Layer 12 of a small transformer language model trained on English Wikipedia (16 layers, counted from 0, width 128). Numbers have three digits each and are written without spaces.
A neuron adds its activation times its output weights to the MLP's output. To switch it off is to set its activation to zero at one token and run the rest of the model.
A neuron's activation on a vector x is GELU(weights . x), where the dot is the dot product.

Input weights of the MLP neurons that the questions are about. A number n stands for (n - 500) times 0.0015.
n13: 498467475501266454558323324623525557421454494749210715462665351529395433283391495434601563724559708511433386453642433533540408604494470654372507631455673520678665281551494429445560457680458509488461241570501475445280578576395472531542356532464529556374245555466381461639348573626531512828550475570648530549478553290496383626602537430527496507526499514703600421013597771491355454601440
n118: 454623507609215652437490523616419359673520420667322721341470422411641344413511554635374263811480383439690574305665264540611500424442629561489638467555406407271542550506545460583236496482271406424483337702621716617588698517431513197509660563415499533327428457373553507395527585564432553483392413444678408609762836358355702461515533492357637479488535412588484509556678510435370480449557
n119: 519445578767486743574455659340633487366466839423598395806552565354494518421430357293379460519413568362451474477605510461626599444668533460520430431537358553469414508510381606425303391545529338614557652395475407554522742429867370407527466427473707236522583289818378702398339493475603555601495457628685553243442581449503455223592479549571534609577480528485672482507331382495614352781597
n126: 337449366354494636591706711355451411415650514598428370716375290502327369176404559400449678575357453440601465424495423533415461699514569534482506376471372454626539494355470497665383880482438429751559413230572527531414725762468429591526378441347624348518510531375506613839654560522373673539854597429506523763081725535592391393474337549462527627582302315706473530410685362723217618418636
n139: 431677454546449438533506334344384253468211711450610332315268544514288367324441572566587560455421728694515743387500543522654579349340375537701512463604563476297435316628491624510446639433432541457625383437511307477221600663449592491619620468669451645505357391458640502408488630572648247393458270411667538583661536568606589623654404322819355598433549575455587482389621417543496506581293
n143: 581479457537470323730406785553345396672527288595433620609701927403464437754540472595327416434612425485547350180259508434487677424576557337555461663553312397486323391583500461478475562386691641337326720602622324380510693529754560417517515454635605306647605558622521273542429636410639532645664628382428622449376359576477494249414562458645836424495418678448474382545422613481549346618652
n157: 604354429320460316559594322541338483656721590425554575322506324645464448569572468463436176424347527470507763411394632611490458478349611669424357407684360571441374455348576541484439395460422509487477219661408281650500532324492594721577551423796393460446346457453548475471522695550635483568530309494590230380424509738758651458342447772602619398629446542695646500418538411498515607530561
n213: 485398558505618473753536701486473545399505657538425669402404579626431604479285557724339401674489542573569445681427398335649750465342579479365558440468496516446633600737724296516516534549818441344381441445632583533614548406186560598574494352528526387682439580306387322445415552345632554596273362515543470463635647519230341737674503445362536363270554398188600486453523433353572237310562
n270: 587508583329286475369614567363348641398507590425417711661457506511311515578326663618548599534476348494435566489554445555334600464382485812470583844496437487412382521623613618639478280430510377584524605552327630576543539582355528662440411423469341576478514424637515284561438434717468604387455355550482442577481426541576640555402371340337613422539560690579468749320510498407337526540647
n355: 410597258643543398377398486519388391544478565609535431595517530365668541541299415764220576458526391430487582686460509602435535668362512411559345612379443481298349352515466777841431342460312500688666622271419583554646340361499497530435626328445689617486520379478404482526532435801515620538641518584632513690403428478504587545609273337455424497534473590342341559584768546571728401719388
n368: 404409156516552449326453656571266477323510635387507402734623585638549339707535431483502628603569793324485178355421487368398507564627511435467489361552387548194459556525564664246577682401457506477458372440403651434482537734697566393254543415630567445584411518447427408533458595459398693362710525279537660618408439607396496656615632398592459327663587499548589530612588565537327601456392
n379: 298431384521428257624551405405532749397580530498510532502413292591499399665508485508534694401598620466536590487426425383668663539625510676564487328654370576328697353500547552324689393509425376368402457702367329430447639573458433513311543673655521561414456527328455399296412706559533277648597473396441495488537644540633262419575430573681406277522596671676613477612524710602264340529777
n403: 402259470434558315584435632324525446618465540467303290411600151399541601419560482327529610541663502391935584425551660479673427509483593473567520641524436420450624457418442391555403652755451368491301353472613563553641464507682574630772684310650745475346543554665312430390528669264542496528716402379512374685344350492424812466422472491688607711389501574421631418234411576570678472504531
n410: 432499701442570521441472336402506764557637462382604614646500626418631575669445309477431507647421091690543545615665379430418538526730712538485435513396347639379587578461354626515328604530419686510530498432486525581574538658560680467498491703462616428286445504582589439607259447357517356444450586582534497417444754580398647294708387459384401343463344359372532607358732615544646375449548
n431: 427542340421484176610480390592370531351575588433372555517523490567353506652528430678542592343413255372460509440402442530429267428542453547430412493607643417541563479322372423472514429365393410596594582391254717594442654613552538502615627442672668569420521627654450613350327549792678688518500542663479485665524505434195408691368796792655454266673580504398207624563611449525414432457451
n503: 517506502359507361682579520641138533644404521492527632526574513582542365419404449594583594587394529717427634522450369458536655541483361354389702711681420686543685611329421382579538311374475471423477594352436410459517437829356485354411506340511618626505706462492502885462665648569757481320539560510407537533301431589456509430318309310638463747456465360437415460466380611685323485724512

Output weights of the MLP neurons that the questions are about. A number n stands for (n - 500) times 0.00077.
n13: 627397488474443600495443528520409567422483513709606548320430423438719506500513599699371438444479099587464345719284567474432495690723483572508546338265365438513546464518527400618495783612317514393478631487618449293653557391614639533446351466445577329291542326543506419506430664473477451695577482545511333432595522565270532338683530619441532432542657523763448481487400510526764452331649
n118: 329510581505540531666754502598369163639612518473735350236689364462467615478442498546495393449550954535427189534587732443632520501355610532671331709560503483463494703432374421406577593563458563537474371264423314306618501393529338371459540212519598571386510458561634517480526678472579582371374410592628467479469458465518439538523479653539390557636629540281574449425415670627500521442419
n119: 697449464199287347428703359728505404579462514638352407445713649487672633536391452457515365099362523320609287678438563733354614655326450558500581391334420513386418732444504460446625643399570571371823572581486642287491649492308461398737366485760405366333559692434600513461732272578641451582516627483589319453427322552432523554573564461307611408709590203453512260580775541465594577609567
n126: 560438665491532328297569490366671646566536565627692565473666562611545416703353514525742556551650442415431515541582376434399444343629492446516563484348398435513681438625248501399415520609533545333659395754477335576470429589446679412496684500518606577448504659457636528383414260422585297385371535598416404416676317491518508462248482636528747445468369438306421622666414636368511501289491
n139: 482397606341576622418576714667665745386718270376515505812570463584588571513470484509408546526458206556510319571392383561383377646728556517669447640449388475537543504320480501568735438325684475448498496788533560769556306592532322338374370573521615391378638438432565368593405204425328470433601592462426081515374585477458532354423435448315661282768326667460532478640524418579614528426583
n143: 457170404559363420665371400644582526589475578695404568517097719481575450472430306384447693444764675546422362489471392794597400391603571519657305287633626605675208583298346503215645491595509647534592484451506724461518441347423354548371547471347491442571540653850493468603401553531427409296591778487543723397509316297761505620409489667425457533496248485751488509394425570314652509498623
n157: 511435341449623536405429750396479378482471492325348194580511531333515476428632485640522566515589373543551458340745475315333699618535194498463655575366619348629562602362360576520450785617516416539438721594545655616545565387516373378345532571308407740426456666410448388454698518594660268591409639452414609638599557361455358373528689479514461601530407641298513702513726545429484430517324
n213: 612483660394850478445487460400520439608393437600641602506462581700630430394296545451539888579631618150381552429245516562399335476565446433556380751395374288619375532335542328258262448546443365817594640520529496553371329353607571638278470365543529467580581543381336495863439606515551653590428547620405603880521554489562607618476615627434411404348455373344605480403489297509616440497429
n270: 525436307480550647659383425567681515406593435559435322437479517533601241557562325584552721562410508516578423735514336458395612664562469312457612543311719448326408664407562341389645778519564648538451303610567385473504452497341411457562588387321554390516756390404439754607662479371788451515486325324558524455484405436425593279704373685333573596420314469535473563816649467605674422364354
n355: 646417577564434495307489413542639676328551302386497494570362392688374409330644536272527661711491203452503367460486756444474459475519659619509626446655601478521326467417483535411634627575646357365481283555566342210584563671564429483617537460455544502652523432598648645452557643259381511558321255254601378434623676604279721314522670742546617533529636435613568384182514417561420517542516
n368: 699474837490420479700543417486705572627494341718406461041380341480539473421561498513463385622360345492675977525368607719610418417463487698569592500439641531751545426556321491592369179414546334594450479360325512523328475530250418636780534493423435316430458614629652702399650433574651263435215372946448480472556400434908644364381400713514296529405511566350400433432358652367618633490603
n379: 465421646452433891393539367395607536717482421634400291514637554272698563514364465528603567711474232431384434556482301539517478208649472658362684625421326639550689343510402489599347779431569413369500550591629535549582497535389458507559578369461491437532445407320418454303598693513556549540369283448597559308761236410641374579518661407505708477403586623498563435479338504366648571413627
n403: 350406424612496559482415515451459433446345338263471733652712431499355698770561371319465535505538555292453270464446641492474518589425611500414522644491685585273183503624469678607581370314566365562433466722606496473222707402306469524520444593594457863620466551714371565487487341476293460520575643564657279393356458410571329875520381576464264622499575515675361801426686493552322442812489
n410: 497307288665584456648571683500546390528445670685452328359446412555397497455385736678618493268561759404596396316576545636442556489244380407689666415570529340664314436453531339589491307489778400350655524490419513221431573447679537549528441393513435605652539393439386556483731731572505499454496424553578616573530569509470484707293412622399354508390752595343448376598485511505333493617422
n431: 709813565278483400547314503509569486307469465574502463500412589350619482328483420355409366421443742490692145494581364406354709416501346503551594662490352445619514722540608393694629553653556601554279586472486534447480669587456374437490590703443451596768310500477311412496570548375624451536384400421481411554461569401398467629771499635384750564346678394350425450278766538759450338605407
n503: 374371471394643559648384411371652860481344554522331610444513511307529491717641347355513185528494277530373631430320471503463258733408530469372392424386500527502360587582456523552646540709258244328538410651723716551553456636615718578538628348338452448632662683611580362503487442331409505498358566436556566455719578626607390600398499460560532571744404406629414422389629348536593603413522

Each question names a token from some text and the token that comes next. It shows the vector x that enters the MLP there. A number n stands for (n - 500) times 0.009.

Then comes g, the gradient of the next token's log-probability with respect to the MLP's output, scaled to length 1. A neuron's effect is roughly proportional to its activation times (output weights . g). A number n stands for (n - 500) times 0.00077.

"–", then "1"
x: 357551517439560492484335693447343619491547364526417478435586520503466610531513349526476518458474376619476429604524437553568365454342366453611574497584558475423414520445527540346665508644663512623874492581459453554458296426478463422574562456458548626396640514445599624514424500618496501386531524319468557507438442626555497489489724578656690575421491567453457475505485473396515496336378
g: 324800535422516290474525527614407510609442446391471417658489500454359416524678224384645397440540465370751595459586520358497469501616525431768371724658462464736561453333512512445393462694392550329597562297502508635565452367672480380546629539449395639444433502479362462451546638478474324489506352453522445482457598330529495641689597544503673511557655651645504346511667510364423119583451
Which neuron, switched off, lowers the next token's probability most? n431

"Despite", then " Mat"
x: 469494641504516487347281509698583670453506404453537500597517488592448539436505491562547493377674301387391392491345564455469593528470628512623443521451449580485609595542603566525618324612528475342477393614546458329412344549490480463593526470509624638415585493350426554495476564385307565497515476488588535461567409561521679619511510538552451523355557526528588417429614507488456470507536
g: 691442542780578586502541518389526379479544611224383410508297525661419316701540544475338535295508422549512530491564565678552445478712557495442573506448491466595367350563258486506401463466531554469633518297486395651703482436655446773314635611370573647531339619526605464446654373570469460643563520614473267387605632527374423609375651488651398623614391231510505607406285384377631437488360
Which neuron, switched off, raises the next token's probability most? n379

" Championship", then ","
x: 403480511468456625303415684610488414405463564539670551605532547445406596478498471387445555564423374396431279556614636534471528511408456467647656335538376682337490545427573493453404492679583698420558364538627448455348672370594302492469469504498465537459438300459463576638566604475432417431391541299498472450495528599594786597551420511442637569573453526533475591605589522518392648472477
g: 600434561589400362575513473528497358275563483591612557409725643387489658419583499477466391619679583655575595676480524307571533518766449457527561305512554539503726538421376575423280523500516616510637278481530289483492365560688359439542528766547449476295702346485484590482612272400702497498351270392568506297648402518177484532381631482550377514496552427539637503620597288484562383520432
Which two neurons, each switched off alone, lower its probability most, in order? n126, n118

" Italian", then " rest"
x: 346647476640520585413429509594493501377539488579571343458395554426500600368577496564534587455451325565365398462460535452450541520507519470736698442473432574545394405533575477476429334537678631391672401549588444416374546518509441436503584539506511360496621423705526554436406436506281514409491569412590423477650475353594645642476539356322656596582522529559474470539577552509517568607458
g: 326443384663431557629438451694507549533457529425516539718585578675358236432391465785574510242259437493379460574654485418188512348614536560474378743556396715369528518523449721491527502414490416450519593540524586505440363557603527521559480545492508558420610423756294456610238458315499632399577227542489574593424590553432484682502509631747296510442640414417526597506401386475570509438592
Which neuron, switched off, raises the next token's probability most? n119

" NY", then " |"
x: 420417580366482545514586434659545405587519485473556526434589580420549587445591615513581387548259390540418528473369515537628412541260563494579433411568422594455439755438629405507599516549502672471653298479689398534358514401373318422622671629511456427489639329463664419464603427655330490372474501427453491575501533351671715661414501627548426387647504448534440383601612565464533428472344
g: 419580526643472567492243485500415623805314395517294459451591455334409425349390598602461609387530611540402665580608487584359449471694440583319601493541404414574621686477459256574593705479400155488500641638563427494533442413636705381482487617503694326713418402548598553697648398405454463693722516511414338443536435436664551497650425524411379469678536622304416500505426458423401385417484
Which neuron, switched off, lowers the next token's probability most? n157

" first", then " "
x: 332484566473527532328476554648468528447500632524382475428497552502632479441515438467453508517452293435512378527703681369390485466552562533684533373493512562456543476364640455524496411559523578404586452566575472470367433483457383510410565378489500506429576501437448518481455492451365646305509554396636503582506565465459753638561460598473587702432565654397512568575593494445514539534562
g: 359370616393596358390356459527451635547444441550622301468593577630449629467719577289633518399520408686454521567553557572709154427444627435639381445703609301580635501515703410705706454725644390595365439415677481371432448285428529517556533482495381559534555622524350598561467327431567604347379589460543429577507638576361498578392452715418617600381542424639443328423269393535566500353359
Which two neurons, each switched off alone, lower its probability most, in order? n355, n118

"ing", then " information"
x: 436432586499469502319466516526635536339617559370561416461440580504351559556620554438483441469451332474569319497586526328559691583503588570580535506472433612562442707470710438560523418535411648341723577511468452495377482422387462457472391527567395521407495490368517383541422507478412546425499517180621479542595585467610646554520450439475629591537482565499400547585538507524426649675481
g: 384870519601532439413520637522461564593439295412358567524315583672489407709328401584549480631605486438481495485396515518406509633512480723486428491382336397481504396534659483203507451467546509455445559552493349525555415490471653389440467477443574460390421711286732294458408641375280587688557563599433697624696616530532545548402496737641410501472078537455389505465610406508458513622634
Which neuron, switched off, raises the next token's probability most? n270

" Ri", then "val"
x: 486544585452407472470249565550468437500471350675316443350397613409439483587411568572414485395386424435451386526475590633563679455394581425620641514610554456557487550613794317400478251744563783400687467543640400357439528492573422584525512502345585574652584604451296525558429631287412428411475419500575676597450309537545547587503686485612561532533532507465428523483560417513462525415542
g: 358532495408227482591615475425565556534507555570497705431644475539632551475750514570346719315543607326563477596613559416719586561570494363496535309414525575537355520417527619287409551510594404524639491223552525521654483505615381473563401696569259386584584419576361507455532461442385600637572657534732445440599485660582452502475446359476460214386410462398579731283177633403358352585516
Which neuron, switched off, lowers the next token's probability most? n143

" ", then "2"
x: 442519545457499615480460474742500570440580548610373516584549500378428542472525446362560476460370290769460434685536539387498545411437490548495530553507456617545478516415648536464577360529484589379729406539515475422364380546520345517573498442503412528431535466556314485571590556441423549377548498377485527569551474424591523588500693496407501553453472567447532452495621538517465517555463
g: 318333553416640699533531521498485537570538370461550505628643506435673683606479605482550533433458623435596534553656492342607475329455577603511512439501562296493478535433571447211465482472336431556587402636551427426326294221311455213550393522675361760496515368557604729656485483449563669252312383276495606296621489585697424490565473480549716730543452456575429605535413472587666454450458
Which neuron, switched off, raises the next token's probability most? n13

" competition", then "."
x: 449496500506563512285421615623418512424566605518593472601546519495412570384514400436491514494433315489539444578571607607494424504424309494702556293480360726401558401438564512498442550633619651365680470542603418438423569444431376501446495590509419516443459321487425538632529563546426506428371488397400573445434381606631749588454502530447547651473512567530433596574614448575424656474434
g: 444468731227470479511633615579619524505566584743640437561534521341400369371519615582645454501512606459474578378511463334359412654292417455382484530685438446467244332506638479362691719519494658442539336417549462754363536569298496455694397490660479551591425373586548572389292429695448378468535654497510575385455432514619629527580654699524336515479486621451405359535208703591507439316407
Which neuron, switched off, lowers the next token's probability most? n126

".", then ";"
x: 561534549578439542346312601654652559516511539606573386628591514405555609450391592308437522436476292515428271509361483383591543425418380493545520467498521474538537528441634472535589378599342674526625431523538521434498511369598382557535501591559513535451436498388438498414595517594283538307535569460505499493541505562613493585550554607485655600492443560461516543507591471518463619437401
g: 468210590733486597564576506438567738565451579484610525537457516568344461505413676573382476461630470465382763516468431449464545486526397413579609298382418316329660477386630532444314555567376399516557235428543295485405506402242423450631549538764397721382539524676491617593521371551505370385346505551586352438536590612584623650524442542752455520370623649698659456409391574300419335500664
Which two neurons, each switched off alone, lower its probability most, in order? n355, n368

" in", then " their"
x: 476497473529494547440459570588547529486530454610555352509492515475544557477561505453589470369564245435504339459392531489590493506487537501599595443531397559407462578395569475524649472610523443505688465531510432586391424512526476499545541526456448625459642522470239474504571485485346579438540620409565643490587479373574649557465457602486363513481502595401515514533500538506416566544475
g: 470361656428449404671430663719616387502650589550510427532536343523365637445453341273665400666566500208570427473251363656404612502570345448360385579681380662229525464511672543569600623430481523515567643541396582451736406279434596590668454519423721326459601389364416593499478568471466513455387526403588427626254410540314531644668410469501635340483618600390489412529597587577560413646540
Which neuron, switched off, raises the next token's probability most? n368

"im", then "o"
x: 514554658475403443491449507548601488407566530558462461582289545462553670502493506225466416310503337619480524444381579368499466389390465521696642366423577506722427463296496447584423433684696624474681428543566478422426684516595419519709295534479506388472672500522577419386533489607365507477490480446511529373540428390564667456594516503548494535418527582641575485524531623479521562472388
g: 669494370398403582563677327582552536352541465567535397494483724542363680620682563684369634391482564413453456511588527516484454474451305307465475383428322608488404571600522487569515563508630372587611643707556413411606397472500322505743509524378312251263469583638306503428612338545572427659548547355326358461476520474445738445642602443743465515592337326561467494426535472421315758499771
Which neuron, switched off, lowers the next token's probability most? n119

"1", then "5"
x: 453464472473579585324475754679585536362542568461482528495539558308496508497583535392431516570422347524402675475616386466569461459293387475648558382649479609361564562398650415490630394416449693476695440561568496371466482554517318362569457472559428697413462358330452542578619562517494405350494488469511571511521535511584601525479559561609481547453593527534476583499441415408368755417430
g: 575530385555640839470511527612555535522399516521475614453599381341511450597516501519549567481500647642571545644574577416715334436479413522181401558520545269559407436608550522367602402317502171471500432606355732547455383501685523524367372464352642495555269651427391465512735526475797662579568537556437345543601470585445287531350614376674498438497395175538493484438474330499617565499517
Which neuron, switched off, lowers the next token's probability most? n503

" a", then "head"
x: 406485450353545455499372417568525528487615514586444509597521569467561445467509501422601405414356298571462305561446515446390544484474701455703655454496529570577543620443673473559578363642563504399661494558509561477349394453371338376494598470536482573461497527547365459487495505354318507439497536458521663627534548486546675579500429566474554549623479543459516541449488492520613540535562
g: 632550692380523291387698423236474468355438695608454590567470477507510563582405483447531538619337639499341574706348465440603358421215438391434525510570615478561540587550530542303504629488672445474394549317433646375544442147669310346514629519346698525756412391501639560452689544279541491614407372758343573491608489538458413508526623540436449426607502687448442603334539571614542609452495
Which neuron, switched off, lowers the next token's probability most? n410

" debut", then " for"
x: 372458660434457524239408629694612529346573508469631513502426475541435619498605411423397456506484346445637324593550492432365604381434547406681508357562494594501511591497688503490392456654491601322591367611624424465362659516543428429398475411527404558369539458591392585608591562429361501513514511347570470581469493637432695527524519450514461679541515520462476613554533458438487614535503
g: 473651535446413596563445500568430428477505541572464378455715402595462410670604580387362423509371557487560474488412359603290360531473412522344704391366695554466508331354634401788323580565486221461453470537532754445504488783526493463518429669609466417641634519488357575542538535576497531499372255386418484327374722429700492719581427430545490588777319603531550524490456599544367228723431
Which neuron, switched off, lowers the next token's probability most? n403

"it", then " rating"
x: 488362533394547539507352610444590555383589415420377488436542715513443708539501580488386518473497399357488411678450489465396665568491390510703484344619525632478406466341469442610657355720607683427453560489554472249487513624586442464598324533434240580550552659456594331634382588562261615472496443372492575418634408521672638448433447620473584598413598601420370536549452499386523507593435
g: 452572449612380494733472564693527392523415447285238478386436477545649469381318631461430495473306574375565427615298502292425333582607559481586707355544567335589465615405681431510510434405439625225403557465495765445527491636612567721379425610522511578471475410429584391445517596591578434553690597667507526608573475419437475408560531354775531386358479357494283316560570477513798509592748
Which neuron, switched off, lowers the next token's probability most? n143

".", then "8"
x: 363584567460555600362353729493469539461586396628456493415517602345601617488373521540481509649394510579424327544378489463406535520319411398532580360574684529527376406442624351503704366509512510612695475510572414426492464501683363450496497613415511569386622577459432414490496384647552611275641541276538555590518534484538494585375644559515976614300570495520336400464466433338550653453398
g: 439462459590367422394232513555437366429409625481538649526261446551514450545479491501517377514470578427382319507631492499401466447527546356488573334442571806681646572422609423266518557757344553393465732487451521389368531407654590569514392607458430463490384614618561316550401296745362398517722480598641657478336437407520561518528463680212424396545673654420622594561580549417725495497787
Which neuron, switched off, lowers the next token's probability most? n143

" ", then "Source"
x: 441445490428483606476441489623514572557531497673418505587544519467379545468507518293510504411427273764433433690448634512490510482400521466491481544421457540574397497437577542517570325511494623434631521495563389385405390590531410482708567461540420526473555444549395464545520609398364508408543517433545505572541443494625505592493768558485527553362485567479546468486602497493525548471435
g: 660524511559545410696620392617383420583382505390250541616420412396568625478478648491379438449268539296368313621512495471419555607661605477519435433507594564502394704477411472505649520657207325286508661391475584524630743699498566665468356522532456630589717507617535563273235761358293455488640351466483342551468474633447437484610294478556531618346345568493536634567591498506501526563411
Which neuron, switched off, lowers the next token's probability most? n13

" from", then " Italy"
x: 460453466500555508532410567547669550419581490566509371538530532310557624524604457526596444335542251534408379520500449487561499446471488544595504428446531534433567590429542482536574449728522496513650368491545475603393558446494509490474527511468447558396634477400392551528557491539449523498520596272652482534558516435533590512399457525447422561512501643443495394585453562458454479593568
g: 551528476702388791591397404528409451113506358453533303660378562570310399495424389575560464374628500547476528520535657544504657726743472393624539542582485452457400305388368570671566756272494313595503481331462324486310683489667415456552541473513595618442403599603390583307589438592525589693449553676405722458550589488562405331530622451571451498606535481383408349583614571386394448423408
Which neuron, switched off, lowers the next token's probability most? n355

" (", then "born"
x: 450458509432481555329482468656624565392452479426454387598552408414440583446525418309580456494495288606423288571441525368608533458539557552588629638498538523653542534479589497505549346648615480445619497548435512483365540471607267533425540512484495501441518411257565473558515591475380544438446546441631565529530453421615543538453547394492568602537522598599523477558557650498638473482505
g: 537600603528574526317532355345475450474626503454511572531455588601385375395543608657516517426481471539694315307340544574389602466550427519598578404380683551402413626596298290403531465600471689672469758316527445514584579467521493486450351528423461426654626422511608525592659602576285578630443681489512496628395500434422703386400381461212271430270467689446291351382560704753735530464599
Which neuron, switched off, lowers the next token's probability most? n13

" five", then " months"
x: 394486519499508567321367464582556565446519491560533437562460562404530412566563574448449448409424301395523531526492558440471462373596601520692497451421491576509480571539572510511475247463544674524654439546463375320350450481426369418519601314535524535514559521463511665437511559351383571433459551357447607604565546529617746680458470513512537642413582599457498572607584461484471530610551
g: 491324535539341482628782483430323577413538471669585838522412508566442513548479418624507525510424519444495562589521469414453534456542601446270499332579540467422375401761460545551628389394565643579430347503416624436375428502898436295475624461550661528345277345472304504536545386443351494473407525396226533667636504465450479330546537680746450612331634526511576677410573523433620460449733
Which neuron, switched off, lowers the next token's probability most? n355

" Argentina", then " players"
x: 642517563454399614472470488578626467520530431574583458481549476436438661392440440446601432429343324551434436563467548470516538488494449480712582449517416564387459556484534333535447294577533614383596362505594408355413620566492388590388482517565466418434463395596513594564464509614261379358453548404504504419523493331633758643568451517551697565621526585542483652444700440631533571507411
g: 516426397602638714502533413527511331587631654435483420447469473515541378623296682433480320468507491351539486329598542399435474302581453720425507497562563636520418416638689572608497510113574427586457441614416374436659371594502519673465614344242524332601495765368534474292276533610457565714449514422645526694709698595580507543456357463472634302382397479591496361470658549617384487486408
Which neuron, switched off, lowers the next token's probability most? n410

"at", then "ah"
x: 497476626470522574411497545438487431404537606586526461422514475452451653466473505381528362406362289490566446474491590363392550497433496501670622454457506580555511454446456464544424463794666708472666425467621504426569621464555514452627329537293534378501449393555519494513620546531357448371361391423524537445630441498542634554630499606417580511329648568497561481699530468496477585558499
g: 632475526704636308339390478475452355650475499484422725460409394504449415338494527613250271535398523419389419349414540410400681544442435451492526455751549405613429774615497517511393453561657664669345311640524343382504482594822655429557529259459464408548607529418516595437506629553632586573581436418267464537585499575436507377646475572433523579454280642634543493498607594509682163582545
Which neuron, switched off, raises the next token's probability most? n119

" Classic", then " Open"
x: 542460606539374630367428643525493357290355358586614286505420651347456649457582454511405459499421340444470405516590571494589361462429398398491646400505566691537482616476432499491476483694489665420674435518632516400507642429681521535647587571536440481464492499516526462531478483551269414359370588378481555474483514446661672602585476574443609588586425575459573542440542484567478546574359
g: 466426302435600428533485562508487678755574369493411415505462541418667459365471480543619483607629368444621405343607611557556566503663547616655569711230676347477624353326477344461560423479475574409429534383424404439448432562596532392440272508513753655481334582316617535564294441705552630251562639614519310586542660306555582641562367568598449518609534375461659370534387770360326442396422
Which neuron, switched off, lowers the next token's probability most? n139

" on", then " a"
x: 407588359399539427397675553547598630518570551513597310387471581458496519460544473505594453403525311418485363506354553517538589524509451444513613381470532550400616432329630411418641328687533480578674485478568352508517362472468366515481507520460507571479610434482304505545498468523406538579496551279606562454587468391662725614481498601602418564468406583502449508519605499496498610646494
g: 503511542442512347559568645486606596381417319459600362436511280710597386486529581508493303643500523656607594351474445519398525728618432475476400508509547589547465472458608390575471243639619525624519365591578361419500443471540510386592646563610512548511454274330367737662552319389458787384480549536392686412580250434526435411309280477763502402755536346557350376580555578406480443666749
Which neuron, switched off, raises the next token's probability most? n379

" Mass", then "im"
x: 499469594392616428356421471578541566426573473599393396500447431496441663453638357540581395590427311471666552470443552461459642391308476523684605471394566454456506469431586556508509386650481716595641505656515473447380515307534394432534456401430467434541578462592653484462491575516363505499526517447527342457636560449647650603464569453438477528395399512618566491625581528454413487530620
g: 289582547525710248540467518349390434555536657643373501555568466274506365529440552517563410549413645674692371533575367591388362284508735425542486694544437475395449341293670560541336433595548633522277494741609566734644458447434426417456503428537467437643656538315409340466679523374417482484355566648327540489562510513508305541416552694550614617494478600296684479696316569630479491519343
Which neuron, switched off, lowers the next token's probability most? n118

"ca", then " Arena"
x: 659532497403323597567497558445683468549602577502523362494456429401485738550445516468585415485413299639372451468488568456619462446477440467644668499495487571571474506512489356520436353664648549406570445415639394382488549478396378568583440588492528465454477392577543491621504619471410370361432380446678584448644559416519594681544404547403556537411573435429528540625508418515439626596485
g: 395289525451726282429451584444523361519323389337602500374409470614656585617538619542589537340491484438746265399486611412592317513596551586498434635437501673297653528383666408443637508503523685387315581502368541639563589437346411424376379653448591611577484482571542471435491730613479490579742441400442503629379510511569530368453384251535599577141531649474754430470602345566516644432599
Which neuron, switched off, raises the next token's probability most? n119

"7", then " season"
x: 412461622479512605416456614501654494522454500551627418464514511555541484472472559421568479524446311520352251537534616477434427471493459416656623412498458612328490444416561414616632473656672604501650405436688411531292446610564425511470445545389446513435510443415515532537494484460339464351505510372560567422487472410502666689618450443550656491499569559509435590674657515431509578444559
g: 455491542560546572496592532554404321409630459523427634529340376390650380492472598324527636662454550435451569326519536480352599422240797542460417294481304724495633599529392507567425693524452563632360447558482403482549351256546377399651601575592494625308515498294444377552393751485417222383422650363481643529510437648533646495466425535604516696466605603266627641717494348647521618577392
Which neuron, switched off, raises the next token's probability most? n368

"am", then "in"
x: 535489779433361552524533503561500459462538474662589460514401352536503707435455515332458447462347299660550531461495589381603531525448451463716603429557566441551514576396422434574435428653530654487519321410518459384473552600614254507557336528491581485465510510489574433520509521492258443385367511504532553328455426474561628604610538446454525649494623589434556563553507660562544558556466
g: 440638567278524228536524595573536447477348563540337466657501440392488635556437427631562459514441526506630510418248540658632523516493692534318361514578673448592597409320470530556500557613408547588434477614266601389623583340456261414210566621514771614591380393419564365384597172417449434640573437419342466498540589564493523452366667494508701325681625335509725497434580712574589527442490
Which neuron, switched off, raises the next token's probability most? n410

"ist", then "ro"
x: 545434632377526423564484507676641440381486446688461432445459456581534698419553438344466446369391321508470498475483664483500622590553563482807544550539549560564474486432419368626532409605610631531680249528426472349422453439574448491513460429435472391464579433567614478414483518592359417502227520583516618431523420501577626410607564429494595618449437572496465545776458545401629510524530
g: 500487483485325469603466394658805509682455386656590550591642450537585677440365509422323566774455518488472557479596430534505326379546623576424421584572543574268616383600702444324597475418505431490351529300432627360653206356429454776463581470513478597458339227615619592618609693507344551378458400531305593435557544472516500373296489583399387459514391480407511680645530301645455595524665
Which neuron, switched off, raises the next token's probability most? n119

"ed", then "ric"
x: 544506504169576362354316583513657445524551512601470296414577542505491630535516441486523323368488398519562451583442563378558632346364545480433610412470643609655396440547651227513490404680471623542552464428506375301567412323490603487673252419446344529510572458594526604556520669629523542511489509571390477490544435510520650626479667609501588435397453553483497624704626480312621491459461
g: 559611409515531547296433475628755408426562405543652630588621450333481549624444792545574459500553491475540418458468299661615647285544521475341562341378523517289422355364677465576440612411647430427495401510639764295378501559488812631502446473551737438301656476445569537482319482420590651478694428590511675334481396469516349367472369332476495444465375441468304592535479340641629692458581
Which neuron, switched off, raises the next token's probability most? n157

",", then " playing"
x: 426473557474532490418465547627520579524462497527479314617599574564427601459517552479574536520421243430356330529439457489460555487480568499672526370518466629450545516465547519513564355575577539518663497502538459559411561531549492432547525469491519536418506394360459532596604502467463448436482517516480537647509425510635614558508428457464505567509620448484557459484594479504433621436417
g: 517764624489715387412393418775513520444438586561540666414427614458594674329467533574535465650527514387541330427828419405589482246556550504600504418534439503464320690417465581647537289451468583307319371691364567296479464600367269534558333463480475220502589470602572600440253542565442421441675662490543534735240674495489393469606447475510420456480550540468586580469471543540409541711491
Which neuron, switched off, raises the next token's probability most? n126

"4", then " lb"
x: 423511570416374585303339588541728473502483471512592471456446614506470525457557517376578538573503285415392521504554577382587514563448470495485580456450464482467497387349621525513656322564687712570709387543524421519417417575479476429501478483581418541433566533456487545522313569437437544455672531370610571412604444612634605531541520522627502575524468429600378408541503520376442449562557
g: 702617411588584542289594575663311436511447417173523516550190495539679440470529330543330560793439468373462343466682531362444448448631535417648612572602585691476583468358440484588320376624484720401451542527464486351517453529546677564437570444420423534751757425726551385538413466429433598520389631503447443765334652332574444476561481513367438269525537544517402352415470465488519602681506
Which neuron, switched off, lowers the next token's probability most? n139